Layer 5 of a small transformer language model trained on English Wikipedia (9 layers, counted from 0, width 128). Numbers have three digits each and are written without spaces.
A neuron adds its activation times its output weights to the MLP's output. To switch it off is to set its activation to zero at one token and run the rest of the model.
A neuron's activation on a vector x is SiLU(gate . x) times (in . x), where the dot is the dot product.

Input weights of the MLP neurons that the questions are about. A number n stands for (n - 500) times 0.0012.
n10 gate: 350489451530449506589539423500605467613453505481420635584304605614550561570506684447553417462514524535467596592568511381430708527345505551444600692503570492497549463545455572345475526448478460781517503289417576500299546516471611544431513524487410461522360601521446506521429599357655664484567460477402494631615598604448573553505544328464500392595367627676452365444719529588475541595475
n117 gate: 444586598529631409617509493268610503527654397470474689542526517561446513340312605450617475529675532558424362440432415257472393559685604769607490447572375582560385532453466593427467570509500417520473457451483566402357345538836439507390442351526242659564600595541448294510497388712426608442629539537223551438419197500372529494474464612694409538578513503633687474461554364349615516421497
n151 gate: 562434442397373573517613461306458616513682506589438641484778388638469541692415691360613562301453477573523477613600403481534269347581561657646533608610485611520269547431407437582497417466420301441454488435415519413545529419560426282618491397382460620570632532428394701455301431631363370637777318349418435422487541373387462459500369497620400491323582389433491519417494606711573452544350
n310 gate: 354511545476514690560628364500589566421415500436521704469419447655443661450675500443311520318386276401594737642486420713599461507517566555603535727163635413496444419781489510412387363487589405673585713410465351644419510540364589451405458417493589411525479600410462629391420580516561396562353449507430340503400314604580747959486423654563538574521666419545550507442500540514543431547611
n354 gate: 578419508442244489658573450691360572448480465542489500661489635483253599410425397605506606525503563552425447438569372525416582544514591676579480662439424581596408576412585443346368438343585357444359495583425505477539383505400527447573598492587426491625545379302525540535536341526427561345522587523602578486503605422602590505483618437661607629456641416530465538587424412342511590567540
n403 gate: 421353496430484415388600476500419406561339431320393488698571364627672455492552403274560796430237750361587405432480458410455504496274289457492230429740418539600856396523561581643536450526367359436344615315333343407485477629634593318436346691248601374508492488458504382573567785658727378396531477394434549520573332528724325618347564459736718458192548448543473344523262670551577628542516
n426 gate: 540414528542281430454575429445539517388729453543511486506629497468530407578531409547429430438445477458389443422323467469505301296469489216457503372384519443578511447615567508506373385647642423428382439724506449506505402473805508369477402508589523506593419483470661359453378537596603531358639416471237548560526483398540455561463428433506534382542480500528511562547539546659541607454702
n436 gate: 518615507250646365710617639662318620331551472504640407493403615367376620525561632434566490669328423559643422478687514387399471582687542444279529493607517557279454448620536437371446352497319559511605523383486520816388633596247507496457507451406525496526482468486334515619529647287528197773608531378627507610391614706621588635539378423372415291398684478539675395497569343489588693524423
n10 in: 412550395594518428682500542475400660438675630315514543590496358617412635489532554558314520656676441521486489468197520580817464626378385614518518366553387581403514544551450366255721380381428503439222520735652540446464497300418479652518357257569586601403647458449646507565613842628517623324472679496563717475453510549469465429560603478581410480639404514528324632390548345303554521608587
n117 in: 691364270560478391392473500432406430423594521629468496807489414625541418320818529424558564412609500584568489265345394570311428387553465693439597372454584241439386324483533566432532432457406338475622553241561598303645664449583528749360464567538247361602475500428504401542500511576445454625608347485448452132322424660468490624390647631347482473584558389700466458472662445521489490344620
n151 in: 318511479590540446468665535589503615613604445400369514649500457489507344539486464749508487451514563555620591701577456583560589282371605420521603345563360620432493329365572647337468455586403333450611748296468507725419642490517604362489363458597432467756475538595423525242588613526603651424448652191626607486522319514353396449553681514395691819646332610601405490528329520546522285355467
n310 in: 343638497514504345539566584507376413500604688368376564479380287413446483521345453565447517358734448417637188486462385368370653504535173528404539518588490412514539462392511616256425616566732415582489467444369640688393403514753535310674585614397572496554486416814566587500500595497658647624627517464662482462421599567402721480682645514461618588465397617507612500768561487426306621362410
n354 in: 327549497651578481404532552405425458563550429531531331431482518699630521757365519438368410446488593437451479547536564419572519476449391527348374586533572247463494355441500470651549409540450580664559471430742575450441500441456566537568508361527525531278500630699491365527427524594705412706500467544308465445684470646282425361539586428506575477530398531765529362306568591658609446456528
n403 in: 519413294550424456520368601618542272580258268129535449642606713419677253421539540293567574604408804550625722492458665527433579617427492458480429457426393371789621580493528268689630492357639447255488515465320611500547485455496508445484410716596456648456718535511369556603508570627561403481389412415771313329281217270628558432617445508535712477446630578304357527306568459578696462362580
n426 in: 522601497565625574554432438636368441435500701481418654300487743694291449347456407391554482716590642601440444586432560463565503650491485417503491582257571513369594457500343625500598377447423467456564503431620384423457644515530602393551613488396462442708408755323550342479519425485338550436378696542530500553522421356435515579603453317613500455420281491410437389338634515394590555332548
n436 in: 552402635548242592435489507398363753368553504656492394559413599380623550630583627527317447430512567239579492527411709600496397493782511367336292669376447568580643668424454522792697663655531605409748673410583450755528364464493334395375507530581538492646515366540429573573297568493412702452507552403330629833381445579519400460425648558448545334385637636656525241551179540388392544356485

Output weights of the MLP neurons that the questions are about. A number n stands for (n - 500) times 0.00076.
n10: 602456509491524506422480687405408747532530527410518453462478482361463559500603539370381500522535521345630678412594432723561488681546649524567476434606265563568403519622546520547603596171449560488561411329390654663633551433447521456423547475567650453574626609506540367405582656646463462419389733475752665559289486509631408375618537589456563527562618564253404464485485439422527521500569
n117: 512500524600311765590600677295511414489480524614551738137556606671403391734373370590343442377232427246535348687433537504596600587861544478763544441488656537443535848380439556379310254668393541402379517249408873508356358389570224255670379391670562621387441516462394505471565580617470568578463464492495439541375652716517609582516566370688484723531405602682447394528418521392607694647572
n151: 525446526483435484403627602529373047182589517290601805577732576403412387566560517324605239615491343398642405500538532414240417073257211125382500620735645464474548301674302481369596723495471353661661410406244386573569726615304657383596464308425408601386492353697636354516218603505406477548452609407393261549530549554431256348460424382442539585412553346725408279674639605572466575350483
n310: 633611284626623558356585496465647517387572577634317627556526472688648415246638420671561418425587426487724247687636489484469555479849508532863373387659397411521770588496344491688445572477627762572627534469375669411635509288420798341257623740587500349684609266448337334460437449543604493342679483750564691416444791307189545624299428367524476536559303586430533275746552444458504488350423
n354: 548678514317577661439522644522408582634605417609250451588525339614543453500463441396206615531525429442646527462360591583545648867348540712399517579428507545456467360466576626786697412463389472533503374543449359540583448360445333497571632405452516399549392623345406477527532510493472521697469429589831478273399357429535604572585691643465341640542593488500422484507474261530335545299550
n403: 470561477660446749538592390601411536560487749844587480458578526567239408534402347530623384400562892468344291356530417713368380394333598435207384504491350736495534422339393654547349529732361449247545850452445415602464295801353447201382449527241470679522393803609493495532547700612601688467672441509309538463614597332712414435605505304697646557327977594432418447442356622945386751445234
n426: 510287428517476375688323336260468648484527264432313587447297563594509264688530696665525396403608579514422476697620506517636520556488463402544822463507557521565582521608489558239516429665545486543442539493464579436456709732664676625486493493474378632371500461439388584476523452550768400438648538383538455657526577422396602500331437450659352500726378509631641483554543489470753457579537
n436: 334636385500530557676178343447348549450807803376445603605689415644657736292362641555518437278759421473643392337558569327517333151683461558807422315812190504646155527567401514432580533279263482534666632759292546323387346615549603352592459390500403762644328428900716432492341521518660344556602395522417566590449525420477623513269610341588509330711299405438345419613364601633624416518444

Each question names a token from some text and the token that comes next. It shows the vector x that enters the MLP there. A number n stands for (n - 500) times 0.0069.

Then comes g, the gradient of the next token's log-probability with respect to the MLP's output, scaled to length 1. A neuron's effect is roughly proportional to its activation times (output weights . g). A number n stands for (n - 500) times 0.00071.

" |", then " \""
x: 415554519607484506827258688523400441400458613448561505457591577456491497606531485557545653566538442611350565593717493428633414442529493513481665493519547446452519436459470373595365593321733506474624572393475379503658437664496411362319483495404468366510527394566705651437494425527600600576373442539623484497637470461526292554579629535470578568560491566296575431386438664238488390585509
g: 601668314594522516387461584584453525447355491421508326455572369458536690713286592348511267487320727292473436619565366391821846643633358530574450592583255570591435618331631404488486512430564505308581502563415674749472364433688270595444368660401605485379462492367561600727502449402690345468657652479462661686553440527453544352565772644393504695617583509601575622579356636403451383545439
Which neuron, switched off, lowers the next token's probability most? n117

"|", then " No"
x: 504516503610335406527355381639481436430467655416595584551386548413584283476449555444641593309506560452524474416652525417327467640548408470553676368503542636687576553513283263465517419469691501364333622431702537505461522492644443434311590420601432568390576208595667415561439490480405728605391441645418514422447464529443272454420459327393438463444485305630624462512416468378493415460566
g: 476431503464488337431408303707415663407417540417451225725461433375495232628342520421592580522644690576365529598342430304388394456552461784460372437447414897438353435589548431331292649747418557673506578560479760444840493693466427515541453509625695438470453554625430682503457516280569584751567635338412542601572532320495375319376460616639561481476396474496333493474439587555411672420370
Which neuron, switched off, raises the next token's probability most? n117

"2", then "b"
x: 528598687685381639618361551686563482412466616342585554313508608487403481650470655498579561454501469482553433392631575610564476478545338354427691603438601558514696551372409250445384477318544717552414659313586511343478533460486479443405371467328584603632484501436646544537505525670482606536334447638429508485502610478616254534582474493553485624512514444444319462613428449245540344545600
g: 329616653586497456243590425418546418575777611460448583394705652568449378114351598366482656526545444499447348429346596413402511628486515536487475589341636499693500225445590664589458550494465404439429427493467266384264572538548546532501513513440662364817545575497387479462630388296386600403530581512660664356303287450597625435339536496413192419385562236608359504596625415493558831660589
Which neuron, switched off, raises the next token's probability most? n354

".", then " Be"
x: 531481522503424437557572389557445388647496397467562543404467572498500468521497477448713630594445555631448340612561588439500511466683428303492579408466686498510435362557518300417488328630595293424472514352571624572428466506635518447468534496411592444380541508505924540469460459504642531440597595712365466409557409389504587524534611324558401486482424527553559497426515695388543472584437
g: 569569409478532651414448454481319513548473398482405476596544461308486573504314477780462318269354571479484518628437558432287285564596370650431525551476436716641533586747532817303438454449590476582638442316469561515546628468421531754594550719402560681349670640350518458414303432289202531481529539533394522716508557406441616757449556520750908626558579302559359477575583693435470428636566
Which neuron, switched off, lowers the next token's probability most? n426

" the", then " response"
x: 496514503558415448660626385547428551542414427508528502475521535442577558561524487488586592543365407493462504499517531454397504524522421526563502494598501583601604401643578342414568306552604469483463473224631522456494345692516504444475579416416506489439483519588877633424520410427498584453560500559348515487569544551584552634426466446444511445513450476588601565533487500116526559658473
g: 399633700337647454574465451554742563721688318425529443377370349481408384565310565446419711358558596298355510565505529602538750780360586539536389555480437423544583263475380377571354390509462595442512691602430465567459658665535482518341416591424473351390696731215447463619648545328432434469342298397405376409485621293410637398478460475649265462302547280644224540696337552526326523546593
Which neuron, switched off, raises the next token's probability most? n403

" I", then " of"
x: 578573444624540526497146476608577498396542560469411573519453652479555682565498508689553493496590486487389514523424455633526477346709474646505532670476678341534708545438386455500448306484590434556512556379448675618667548483405315371514308392808398582409652473490861495445566594385380484561435549590419565408568412526448498589475508636502470592503509432611544621512524420484558564396416
g: 478508402542372381509552764360519653469450365973486753541554293416397451320584511613470496752309584690373396757722504635554358496684462569584583573478462536466676353534477443517703479465466536431553492658523683360284514349669423626550490678629506276515416420451513434391374653323421422679417501468309251485445461580510557454775454478535515561243398250542325517533373620433407575403408
Which neuron, switched off, lowers the next token's probability most? n117

" |", then " "
x: 518264600614348506570396580572479546486517611435592407511396373369496645664452309590486429396486507493556563354518674529586545482571534467536479330462527431563542313511445432383194308498799532474457482437445625520458413444651383507357575364915584362356779550589718582563466574483585570486546556560355350464626458454553574462490478465408517481452495531518556560453458605397450436455413
g: 281367657435470598705622524472532533510577687484459402593379660486485310348523612593454456549440385372530252353566433544327749406614375452685528485417599642422549574554434787583220481437493752645835672347443503318754396451433663360453460503567235574328443666527567507511468487416520756684334457460408419348605339518365536595597394444405680298533584315339421515549394593395627314351596
Which neuron, switched off, lowers the next token's probability most? n426

"s", then "."
x: 559374453611588540577488641420584728456415406551542530522393464459605622463455481535475425596442583548500469438539358438532495483491530599504723568476505499443555409402513558320418444368461485559438580473594585537600465532668587503434404284479333420382536473482939517567489749533530409552516482535328576414623443551341530638678415547609542528629573430531376547411391424342488307418393
g: 805478620431562576465498502485684558617526624552512297435317764463450509511291436255539543362569081612685424637537352611531548484490551251533511651621359724506439652493606389257593518505283511463528453475663500582377575513384330194520325508681656605466503519417519500438498401787526252609466562557507512685533413414408369648516443495570404415427292389797422488355614539548413747410557
Which neuron, switched off, lowers the next token's probability most? n117

" the", then " concert"
x: 489442462564402466684564406490507505387511505515475537479521533438533511509624547441608511494352446542436501519518565492439373504653487486667424461551435504634504455533543210587480379531638330531496450196630418452547273602553498554440583478535502537515499392557821602507489449509490630544574516517315431409576587554588566601364430489433469583535492445637550623418499487156453547634467
g: 470605431419653447416428439703745422425345549377583361599471477330535484638222350459411359688464411613740375462263540655591688656533369459380765758503649432522475309636478420567426645666552623438656574537574626456677608540725706481548449560356712571523542590489554779673637292536476375451670572490549486271423684561585514410588406308506625654297514456578417419467375569450292429771528
Which neuron, switched off, raises the next token's probability most? n117

" Michael", then "i"
x: 536628545532392494492102348717672482457478470588417456581514660489447633426539634666579350366438397371467396347582569618507630402734572461557577565417441415474591527507565319464455552453558523457553530538527644518673472462321429544543369574654438585557542402505874479608575567538474521562589490404268497552589505484458495427491597479530426621585464491516467650320326398551401514460546
g: 386401435545434483333436396494325364537558688383566398429461419534533510679508679681323327669532338547580256331265393451734298463341465410603337502674445718692518651577614419435564494493594419577553538179392546597552513675438299372820238144505420523638449506347494573815417500569403471453518411330621578556496475788496508612455476455371612472709452384522461407638543457660406536510421
Which neuron, switched off, raises the next token's probability most? n436

" second", then " and"
x: 468363496577415497590536477568486672350522582696394407570347549443507718389442445437690409597487270457558687525623443524535390662490374483558544554623538568569420414458307262558452364524415533468490539482616367369665269554341453426598462414554569354459516511462780741549525519637383473595453604469420389540479679626523416463358470342628686364564522416639586424445446424375422501588470
g: 648406520404626497435511630460910370487517467756360521573313631636471828444416407566538425597563422490458475465574404294195468463541526379582515371427501462432454439245112483606443377429415650429664535627313433634340726612478434413694534512374368495446315641508535424668388560614619271541457429541405611677690467466524564272640396217452537560646487331445350550478385570527273398523485
Which neuron, switched off, raises the next token's probability most? n151

"tin", then "s"
x: 597395323476521457507411472521666688447438507348443604345395633552425657582426740530698418637449444483431641417525396534571609583449607493579541546490256520414748541518531539458718459409457606538495389375642732573508629514295464583538450471318495509440484639319696335509469532595653670720406572443354485549460583654370244395640601418378447553618442467525478483444300296538411344469535
g: 507739478679414481547377456816481429313373464777394557448189586447430665530400390530561555608369407370516395340521517376507517291607503615575627432560302555432443535556390404588277666586338475390457581294559337442801468621385329364405480464759538555581446409420620594306607522571853519602438552597560602537666499442338420493660433336575358540404602654450496741331687402544543259682392
Which neuron, switched off, raises the next token's probability most? n10

"ising", then ":"
x: 611447487704520762727526633567491541358495581515626490504310335459468554548465409487382568511371528471450488442582434394686669652480492575460521504515509485514477579558514424460531490598468499576511510469536600535357602513607397467440400544616710373466486608358850478423464553580647366403529450574393458524686489675442521655639523406583593455585454442406471487559389549227376520307553
g: 359477608676336361375456532677375298381582494700496322179413486519641694465306583431622453520481529377376525265711487738379360578462569426492590635488498661572571528583459353599796463501439443394548484617574439657663412315439518757660310507467564643634544374625446680440580573637610416472634442520679451487576502473390718512518494816413242512304483647495333457270471454477714677281459
Which neuron, switched off, raises the next token's probability most? n310